Layer 6 of a small transformer language model trained on English Wikipedia (9 layers, counted from 0, width 64).
In attention head 0, each number of a token's query is one row of weights dot the token's vector x plus its bias. The head spreads its attention over the tokens so far by the softmax of query dot key.

Query weights of the head. A number n stands for n times 0.0021.
q0 (bias -0.061): -19 -157 44 2 10 -131 63 -171 -44 7 -211 -101 47 -49 280 136 -16 23 -43 86 -14 140 89 -68 -251 -76 -182 242 -26 -50 -207 49 -36 364 66 12 -285 16 -12 142 -98 116 -316 306 -353 -323 41 58 8 73 134 93 -84 164 50 -17 -11 -119 130 54 270 165 -114 86
q1 (bias -0.157): 195 -162 148 -235 236 -123 112 40 7 75 153 -87 -52 -12 112 142 -359 -192 -22 -176 -128 127 -448 4 -397 -29 -203 118 -213 -222 -28 127 -191 66 123 234 -91 76 78 269 124 95 -67 39 -158 83 49 95 -36 12 -71 121 -81 213 -123 -195 260 262 -173 28 232 -139 251 144
q2 (bias 0.075): 101 141 -115 141 262 151 38 0 -153 -33 116 25 -180 -261 -3 -43 44 -11 52 -226 319 142 -104 24 -75 81 -1 -328 -150 -124 57 202 322 -8 -66 -38 57 -118 -25 184 -11 167 109 -86 -174 -185 -240 197 -17 16 -22 -230 2 4 -46 -251 82 -16 235 101 -193 2 25 156
q3 (bias -0.021): 23 144 -95 293 22 -151 -256 87 21 59 -102 -61 59 137 -157 -43 7 7 -120 -137 69 -103 -46 17 60 73 209 22 -75 51 191 -1 0 -76 -54 -166 358 -133 -69 -71 57 28 -65 -146 61 -17 28 66 -118 -24 -67 -35 205 93 -3 -106 14 58 46 -41 -27 75 -125 39
q4 (bias -0.228): -50 -277 -25 -152 -46 -10 76 51 -105 159 -15 -64 157 205 -229 -92 -49 -24 148 -94 176 -100 99 117 -32 -187 91 -34 80 118 -338 156 -131 169 -64 200 -46 133 -189 -82 106 -50 42 28 70 52 -186 35 91 -37 80 -6 -223 15 -44 -39 -82 139 53 99 199 144 -83 -72
q5 (bias -0.112): -160 1 242 -255 -219 58 13 33 -65 -94 73 254 -33 -45 126 140 42 52 68 42 149 81 104 -85 -64 -171 39 -8 -220 -247 -36 -153 -67 -26 162 92 96 17 -372 80 204 -151 -54 4 103 -153 27 40 -5 52 129 -24 -135 112 65 76 -96 -35 172 45 93 -215 -57 177
q6 (bias -0.081): 105 -170 67 122 17 4 -70 -151 -168 50 98 109 94 -32 -24 139 -24 -110 179 -238 127 22 -208 -81 -285 238 9 -42 -160 35 -182 -117 -82 -36 117 -45 -19 202 1 76 113 18 109 131 38 21 93 32 -311 109 55 -60 -17 -22 144 36 73 62 38 77 -328 58 -49 6
q7 (bias 0.133): 260 56 -218 167 -64 -255 -143 14 11 3 -35 -239 -29 -131 240 200 -27 136 -130 142 -2 153 14 93 130 88 -93 -46 72 152 -16 -265 -14 123 -76 73 124 -40 -58 -12 -177 52 14 -89 -119 -35 153 -104 -71 -72 51 123 -63 -1 -118 180 -40 -12 -19 0 -50 86 188 -246
q8 (bias 0.187): -169 122 -179 -32 -241 133 -108 32 100 42 20 -60 132 -79 -60 5 88 22 -144 -21 36 -80 -30 -230 62 254 47 105 -71 -12 -185 -198 205 132 -165 370 145 95 -78 161 -76 -183 246 38 353 10 -9 -66 -327 -51 88 -25 217 -96 36 -63 48 -178 -163 66 -143 232 45 -215
q9 (bias -0.105): -114 11 111 -126 34 -283 -56 -332 6 45 -9 194 -55 -144 145 -18 -74 93 -136 1 -92 -180 40 -45 115 -83 188 60 -174 -322 -34 -62 -102 293 -20 31 36 -55 299 -92 22 37 76 -10 135 -24 88 39 185 236 -60 93 -162 7 -137 127 -19 -34 0 78 82 160 -38 20
q10 (bias -0.058): 82 62 -1 -36 -63 49 -173 -64 -254 157 52 320 125 -122 170 17 282 107 90 -210 -54 164 85 -240 44 26 -145 55 155 -152 -84 -21 246 51 -141 -148 223 -81 -35 340 -179 -29 -32 -179 64 -62 -178 167 -2 -201 189 -30 -103 -4 28 -96 -80 -184 139 -133 57 38 -28 -22
q11 (bias -0.097): 143 -15 -97 -152 -208 -4 39 11 106 -50 50 -189 -96 38 116 148 111 -221 23 -44 -154 105 -34 -56 -10 22 87 -275 57 122 339 -50 -266 369 -28 -160 -170 0 7 -58 306 -5 -85 -21 84 2 26 228 168 -183 312 57 -271 90 -132 111 82 -221 -162 -283 250 -12 7 72
q12 (bias 0.108): -253 90 -36 269 132 -92 -362 -78 -30 40 169 -7 190 -105 40 -100 -46 276 103 -254 13 -129 185 -82 69 -27 -47 43 88 166 -42 -74 4 42 -101 -22 -28 -26 -196 -97 112 -2 132 45 -197 -28 -41 -225 50 297 -28 135 107 -14 87 30 78 -162 205 103 -299 35 14 -84
q13 (bias 0.242): 227 -30 -162 0 -159 95 -202 -59 -57 195 217 260 -118 40 -22 -147 -127 -101 29 -147 -85 81 295 122 232 -163 -120 287 99 -7 49 6 165 -106 37 138 108 -108 -4 -174 -133 187 56 -232 -19 -263 -10 -283 -176 206 -181 -289 128 79 117 -195 42 80 469 339 -350 322 -48 -388
q14 (bias -0.042): -57 41 45 47 -39 101 175 -39 11 146 33 10 -260 -184 -157 141 294 66 16 -45 -33 213 -159 58 -198 53 -75 -101 233 66 -201 31 19 -67 -159 11 36 -94 204 40 159 36 -63 33 -207 -171 -105 -105 5 -169 30 38 70 98 -169 239 -215 91 103 94 150 -254 -55 156
q15 (bias 0.137): 30 20 -48 43 -117 -142 -31 -56 134 -122 239 5 177 89 -152 175 94 149 -61 23 70 39 -197 -67 -7 18 -15 168 -69 -163 25 -9 -43 3 37 144 119 13 36 -202 -108 -347 314 197 -119 103 75 -55 -173 239 -132 -93 133 189 -29 61 -133 50 -144 -4 -276 -5 345 -420
q16 (bias 0.042): -176 -200 -132 202 102 289 -33 -27 72 127 -36 113 -16 -19 -36 -90 -65 126 -30 117 -107 -25 -5 -121 -112 217 226 65 -39 246 -79 -53 4 -66 169 104 173 56 -65 -93 -146 34 49 102 -145 -1 -104 39 62 130 58 -146 -63 123 -140 59 10 23 -383 -38 -400 25 82 30
q17 (bias -0.047): -396 -156 -231 -111 92 -46 171 -104 23 -23 108 -19 77 192 74 61 -218 -125 42 202 -36 -20 6 23 -162 174 -80 -152 278 18 -3 29 -179 74 20 -198 12 123 -151 192 -134 51 -50 24 272 77 192 104 -134 40 -65 138 -65 -54 -254 -127 32 218 -85 3 91 -28 203 -74
q18 (bias -0.109): -8 100 45 -162 -40 -93 116 43 74 96 -18 -181 172 -38 -17 133 13 27 -53 -94 -172 -176 -176 134 273 132 179 -83 131 127 88 65 -103 -144 153 26 10 110 -41 -22 -67 -114 -16 -207 -43 43 -208 -107 64 40 -65 -185 102 -100 -101 161 -12 87 -68 49 -102 42 136 29
q19 (bias -0.169): 12 282 -97 -137 182 258 171 -26 80 77 -286 -111 63 -152 -124 -117 -64 152 178 -34 -143 77 288 -81 35 -23 -223 -162 -101 -94 160 2 -41 -78 -270 -159 -2 109 335 -33 24 -97 -5 -16 -46 117 -84 123 56 -47 -21 -25 -43 43 -107 257 6 -47 -47 -64 -84 230 17 -1
q20 (bias 0.104): -34 146 4 -9 -80 -116 103 181 117 123 116 244 -38 40 41 12 -248 -216 -39 -185 95 275 116 50 -22 -36 -179 85 -92 34 -58 -179 82 105 71 62 -115 -178 98 -131 -225 -14 182 27 -250 -72 -175 -125 -184 48 -71 239 -6 -26 -1 -348 82 47 224 351 -140 287 -95 -2
q21 (bias -0.021): -14 20 174 -198 120 65 168 39 -24 -110 -54 -76 -169 286 -149 -47 -152 92 -19 21 -29 -37 -427 -88 -81 102 201 -105 330 84 39 -177 -90 -11 -112 -284 -111 142 -308 64 -1 -22 -19 56 199 -19 -62 332 114 407 -121 148 -118 -131 43 -52 131 118 -101 -100 270 -303 23 103
q22 (bias 0.040): 9 -55 205 158 56 218 -106 -24 165 -59 -50 -61 200 -109 -137 -152 44 299 15 218 -13 26 -94 -28 -157 53 -91 0 287 -209 -208 -30 27 -71 -90 121 -72 11 58 -91 -175 -27 140 5 -106 -106 115 -48 66 245 46 -15 -73 -76 -181 -175 -227 -71 -80 -60 163 -105 139 368
q23 (bias -0.058): -116 -241 -271 10 98 -25 -249 -99 -39 -9 -146 75 60 78 193 -20 -137 145 125 -14 -6 36 164 -59 75 -47 -217 -55 -146 83 219 -72 213 62 315 -113 36 36 296 -179 97 -69 19 -51 -110 98 -65 -192 -77 -128 352 -148 28 148 6 -4 99 61 193 98 -191 59 66 -334
q24 (bias -0.095): 36 29 -115 128 -148 173 -42 -86 -257 -11 191 63 -26 -230 -39 9 -158 -13 1 373 -76 44 -87 -47 -87 -121 119 -201 156 -255 -14 23 278 137 -234 -130 220 91 -54 113 39 -23 90 -29 100 -13 114 1 49 -134 -67 79 328 136 -135 -281 105 35 108 -82 3 165 -76 -223
q25 (bias 0.054): 49 -80 95 -61 197 -140 -97 137 136 -42 38 -68 -46 117 -75 -38 -43 -103 50 126 161 -189 3 -126 -93 -78 -157 -11 -56 87 -51 -110 24 92 126 46 73 168 -10 -21 -143 -133 -64 -31 39 -118 59 203 -6 279 194 127 41 -36 8 281 -358 -105 -319 19 41 -8 6 12
q26 (bias 0.100): 27 115 68 -149 127 210 -78 -77 -32 -11 -135 -146 -1 -194 155 -26 -10 130 -64 363 94 -150 -123 -272 -103 -2 -69 -27 109 110 -87 -37 -307 196 99 -118 -139 -98 95 156 72 -12 38 31 49 61 -29 144 134 113 30 47 -292 124 14 34 -81 126 170 267 -54 -297 -193 -73
q27 (bias -0.193): -150 -236 -158 -91 45 -117 23 13 195 -345 24 -37 176 103 -171 136 -363 -140 -81 58 -105 326 -23 10 30 -167 -2 29 15 103 -6 -7 12 -26 14 -54 -156 164 26 223 79 -7 296 -81 105 -69 421 25 -72 -119 207 9 -74 -123 37 -21 241 -112 -60 -202 173 174 -170 35
q28 (bias 0.100): 2 -66 -97 253 -72 178 102 -132 -38 36 206 22 267 -180 -48 -154 95 -44 7 176 86 68 -169 28 91 3 -273 37 -44 66 -317 -66 224 8 -348 -117 209 -75 -94 12 -40 115 -225 -37 -77 96 68 -469 234 -136 48 -107 148 177 239 -112 -270 12 251 31 216 118 65 -203
q29 (bias -0.089): -47 92 -78 117 123 219 39 -144 212 -93 -66 81 72 -7 -163 -57 -196 18 -92 33 -41 -143 10 -60 -109 92 -66 87 111 -267 14 161 21 -193 -111 78 -82 326 -44 -292 -239 102 288 -142 52 228 -32 -63 -49 29 92 -166 129 193 10 31 16 125 -227 50 -120 71 164 -110
q30 (bias -0.045): 27 10 -96 -30 126 -32 166 -127 -123 151 -123 -69 -53 -51 -103 -118 -85 220 -62 26 -48 -30 202 -35 -55 -17 -103 26 13 -22 83 67 11 -148 -15 -192 -223 -65 -114 39 29 14 218 -94 198 -254 108 -42 158 -38 -45 372 29 -109 -12 -222 -8 -165 38 143 177 92 176 181
q31 (bias -0.257): 187 2 349 -273 143 -116 65 -37 -186 -159 124 -112 -257 -182 -15 49 58 -155 61 67 -14 48 -48 -100 -195 67 -2 -289 -84 187 44 320 -264 386 218 -229 131 41 220 -124 -32 -271 -96 -65 -140 92 -49 -95 187 -4 -62 -167 -229 222 -94 256 173 378 -109 -166 265 -117 36 129

Each question shows a short text with each token's key, already scaled and adjusted for position as the last token sees it. A number n stands for n times 0.0053.

Then comes the last token's vector x. A number n stands for n times 0.01.

0 " sp": 160 178 -79 -113 12 -73 6 -71 -122 137 -61 220 -75 -343 130 -31 -35 56 -169 14 -100 -17 19 11 -29 97 81 70 -125 6 -56 233
1 "ont": 103 170 -87 -3 -8 -12 32 -88 -83 42 -104 240 -80 -369 67 -20 20 23 -94 -44 -177 41 57 -32 -55 155 18 159 -223 -10 -73 205
2 "ane": 92 96 -203 -45 -52 -13 22 -86 -36 78 -135 179 -146 -400 46 -10 84 61 -22 2 -211 126 70 -77 -86 184 90 110 -281 77 -58 172
3 "ous": 119 49 -161 -69 -38 28 8 -44 -24 47 -113 284 -121 -471 27 -22 65 -4 -107 -31 -168 125 82 -98 -115 185 129 98 -240 -31 -90 207
4 "ly": 84 96 -90 -94 -77 12 40 -75 -25 117 -108 248 -152 -463 166 -2 29 -9 -60 -29 -196 62 90 -110 -77 132 116 24 -155 -71 -109 219
x: 77 114 -112 182 24 30 -79 125 -96 73 66 29 -52 85 -168 79 10 -27 -162 49 -27 -83 -96 -30 73 -150 -49 -4 -70 -128 8 -20 -11 105 42 45 64 -4 -99 -70 -80 136 105 175 -13 -54 177 151 25 -80 109 105 -55 167 163 90 -79 -108 -86 -88 -269 -166 -26 -44
Which two tokens does the last token look at most, in order? 3 "ous", 2 "ane"

0 "P": 104 244 -47 -84 -32 -56 16 -76 -135 96 -122 249 -158 -362 44 -28 14 56 -124 -13 -120 42 -15 1 -65 116 72 106 -210 -7 -40 258
1 "o": 104 160 -77 -54 -48 -46 36 -91 -57 23 -111 255 -133 -375 35 -67 49 19 -65 15 -187 85 -3 -57 -44 148 51 90 -258 35 -109 297
2 "op": -16 114 -82 -5 -33 -18 12 -111 -56 4 -96 191 -146 -435 -1 -32 30 22 -92 53 -253 78 39 -27 -30 137 28 161 -207 1 -31 247
3 "ol": -52 26 -83 17 16 22 52 -130 -70 -66 -121 228 -135 -408 40 -66 68 78 -35 -8 -249 143 34 -77 14 90 61 196 -246 78 -42 167
4 " P": 50 196 26 -13 22 -55 83 -73 -114 -6 -81 234 -132 -235 -37 -48 65 38 -120 123 -112 -64 -72 91 26 62 -26 241 -131 95 -5 262
x: 23 32 -88 181 -46 119 34 104 28 -23 0 4 -121 14 -61 9 101 -26 -170 36 74 -183 -138 51 -192 57 58 235 -128 -61 137 -205 61 10 14 48 79 43 76 -78 46 28 54 40 -31 -25 164 130 107 -94 62 70 107 122 -69 -123 6 -153 -46 28 -238 -135 -78 -82
To which token does the last token give the most attention? 3 "ol"

0 " India": 38 179 -109 -80 -111 -45 -30 -18 -96 134 -105 299 -171 -384 73 6 61 79 -77 -24 -162 114 5 -58 -53 129 122 48 -181 -28 -98 282
1 " Tr": 54 200 58 -10 56 30 123 -123 -126 52 -40 226 -44 -220 -13 -66 -17 93 -133 -22 -74 -36 -45 35 49 24 22 185 -242 32 -11 221
2 "in": 50 157 -49 -17 -115 22 102 -159 -88 61 -42 206 -87 -275 -46 2 51 102 -55 3 -205 146 12 -75 13 72 56 146 -364 8 38 174
3 "am": -40 53 -63 51 -42 -44 38 -150 -47 75 -118 160 -109 -411 -2 -25 137 80 -40 38 -242 190 26 -108 6 87 69 117 -252 53 -60 229
4 "ool": -4 78 -127 -26 -28 28 5 -90 -20 38 -150 223 -154 -391 28 49 72 22 -43 4 -239 130 79 -24 -27 84 112 109 -235 101 -151 244
x: -18 70 -76 323 109 -6 -39 94 -187 87 208 32 -106 71 -38 -13 4 -129 -131 0 40 -96 -110 -17 20 78 43 50 -79 -128 36 17 -73 -67 19 67 73 3 33 -23 -9 60 47 79 24 -110 51 67 -2 48 40 147 115 117 -45 98 8 -298 -59 -60 -265 -89 11 -118
Which token does the last token look at most, and with what share of its attention? 2 "in", with about 60%

0 " October": 119 200 -50 -95 -96 -68 -68 -11 -126 112 -82 273 -187 -374 182 -34 -67 14 -114 1 -142 103 36 -116 -11 103 109 63 -118 -10 -85 261
1 " ": 119 171 -14 -79 -54 2 -3 -75 -157 66 -41 245 -201 -386 145 -120 -22 -16 -103 36 -130 58 30 -152 6 56 64 76 -142 -11 -36 257
2 "2": 82 267 -8 -79 -87 11 -46 -72 -88 29 -16 281 -217 -330 131 -107 -93 -8 -77 3 -97 60 50 -125 -28 63 70 97 -171 -9 23 175
3 "0": 73 239 -68 -86 -38 1 -15 -60 -68 10 -104 273 -215 -331 107 -72 -80 26 -57 -76 -77 130 55 -143 -26 90 33 185 -206 0 17 188
4 "1": 39 227 -90 -22 1 -49 2 -20 -43 36 -147 289 -184 -370 92 -45 -48 4 -21 -72 -104 208 24 -155 -48 79 46 172 -257 -87 -7 185
x: 142 67 -121 157 -79 76 51 133 47 54 207 110 -178 70 -19 49 35 -127 -185 -83 -37 -78 -150 1 41 -113 -71 97 -53 -225 20 26 -22 22 -35 42 62 0 -16 -81 114 85 197 18 -33 -57 97 28 -14 -151 40 101 87 107 142 40 -119 -209 -86 43 -26 -197 -42 -3
Which two tokens does the last token look at most, in order? 2 "2", 3 "0"

0 "ar": 41 157 -106 -22 -67 -41 -31 -98 -110 74 -112 324 -136 -432 72 -6 8 65 -89 -15 -237 122 20 -69 -62 86 81 69 -192 17 -84 243
1 ".": 145 186 -64 -70 -93 22 -2 -24 -194 80 -160 203 -173 -369 131 -56 41 -8 -69 -77 -121 101 64 -154 -136 124 133 -51 -181 -82 -92 300
2 " He": 60 207 -8 -16 -97 -61 3 -63 -269 105 -168 157 -122 -228 175 -63 19 15 -43 21 -137 -24 24 -54 -27 46 88 20 -184 -35 -100 297
3 " has": 138 179 -8 -96 -100 -19 16 -88 -194 92 -109 171 -109 -274 172 -53 9 13 -116 -25 -67 50 85 -89 -50 93 209 -52 -174 -86 -69 267
4 " an": 177 137 -102 -53 -43 45 10 7 -99 36 -110 188 -100 -249 75 -92 -17 10 -178 -1 -155 5 54 -55 -28 87 155 -3 -173 -70 -23 168
x: -86 40 -91 62 150 8 5 87 -139 7 87 72 -219 87 -21 -9 -72 1 -47 108 99 -113 -199 -20 35 -27 -5 27 -79 -104 13 115 3 28 -142 23 -32 -171 14 -90 -45 152 -43 191 -189 147 241 142 188 -93 -13 113 14 94 39 65 -29 -119 -70 39 -119 -99 -74 63
To which token does the last token give the most attention? 1 "."

0 " ": 153 183 -14 -100 -59 6 -3 -88 -175 95 -14 267 -172 -376 108 -116 1 34 -156 -23 -146 77 38 -85 -37 99 126 39 -149 -42 -48 231
1 "2": 128 278 1 -101 -80 28 -13 -104 -115 53 -2 266 -203 -324 89 -135 -67 46 -113 -34 -94 92 43 -91 -53 73 112 96 -178 -28 30 160
2 ",": 183 244 11 -97 -72 22 34 -45 -143 30 -28 242 -152 -352 164 -64 -21 4 -75 -152 -109 107 16 -141 -113 120 106 7 -126 -133 -115 268
3 "0": 118 264 -43 -118 -13 53 89 -74 -116 -17 -124 227 -207 -238 148 -37 -67 7 -46 -156 -66 145 37 -163 -65 59 92 98 -174 -50 -51 230
4 "2": 82 283 -79 -73 -31 12 93 -80 -79 2 -161 235 -184 -280 95 -32 -81 37 -8 -145 -53 164 -14 -165 -84 46 84 132 -234 -73 -42 189
x: 65 -15 -80 104 -8 66 -30 124 -50 160 166 54 -199 150 25 8 136 -63 -218 -164 43 21 -174 19 -10 -41 -103 124 -28 -201 -38 -59 40 23 -15 43 187 15 -41 -160 163 84 193 133 -106 -72 10 56 -50 -18 22 54 20 106 54 7 -127 -111 -85 34 8 -194 -38 -23
Which token does the last token look at most, and with what share of its attention? 2 ",", with about 70%

0 " %": 161 189 -35 -118 -57 -16 -47 -55 -154 147 -71 237 -137 -303 146 -15 4 13 -121 -104 -62 120 45 -124 -50 124 104 -3 -119 -37 -82 276
1 " |": 166 239 -6 -80 -67 67 21 24 -159 146 -70 188 -97 -313 68 -84 -4 58 -69 -84 -103 160 62 -167 -74 113 200 -34 -164 -83 -36 250
2 " ±%": 146 201 8 -43 -91 -2 44 -30 -175 66 -112 121 -126 -112 166 -122 14 97 -92 -75 -73 108 49 -46 -33 -41 148 -3 -157 -1 -70 259
3 " |\n": 143 96 -35 -65 -90 8 -10 -20 -184 81 -104 184 -115 -243 40 -79 -10 -46 -120 -5 -98 129 60 -114 -8 134 99 3 -231 -56 28 242
4 "|---|---|---|---|---|---|\n": 111 137 3 -59 -120 5 34 -38 -161 54 4 222 -138 -219 91 -143 -61 -25 -138 22 -109 168 16 -103 -15 47 146 32 -162 -49 -8 246
x: 42 15 -32 184 49 108 50 89 -121 -73 149 70 -116 -104 112 -65 -90 -3 -188 -3 65 -47 -95 115 40 -50 65 45 -212 -149 40 11 -76 -24 -36 23 84 -197 -40 23 26 9 105 100 -165 -111 158 138 133 51 176 86 41 119 21 -60 -123 -133 9 105 16 -206 -70 -86
To which token does the last token give the most attention? 1 " |"

0 ")": 108 154 -23 -86 -113 8 -37 -42 -171 114 -96 270 -140 -354 99 -62 8 55 -99 -78 -149 149 10 -109 -71 126 186 -24 -207 -80 -74 297
1 " |": 145 200 13 -71 -134 52 9 1 -170 93 -47 225 -99 -364 73 -116 8 63 -79 -74 -157 184 40 -128 -65 123 233 -36 -188 -113 -49 270
2 " Notes": 136 134 -57 -99 -113 -8 -5 -63 -88 116 -59 254 -127 -356 142 -34 77 13 -115 -36 -132 98 90 -82 -49 77 176 21 -146 -33 -66 255
3 " |\n": 159 90 -38 -74 -87 -12 -29 -15 -157 90 -74 248 -114 -323 66 -93 13 -63 -123 14 -120 128 83 -105 -49 159 138 -18 -209 -82 16 232
4 "|---|---|---|---|\n": 113 87 -51 -36 -125 -51 22 -12 -150 73 -9 261 -116 -257 92 -119 -48 -32 -132 26 -129 153 44 -114 -51 92 144 39 -185 -82 -33 214
x: 30 11 -42 214 13 55 47 57 -129 -74 142 75 -169 -119 104 -51 -118 25 -151 18 21 -79 -72 39 66 -43 113 33 -207 -124 66 33 -56 -7 -32 24 106 -149 -76 18 17 19 107 125 -182 -38 190 141 106 -18 186 122 -11 57 63 -13 -119 -165 -66 139 -20 -212 -36 -7
To which token does the last token give the most attention? 1 " |"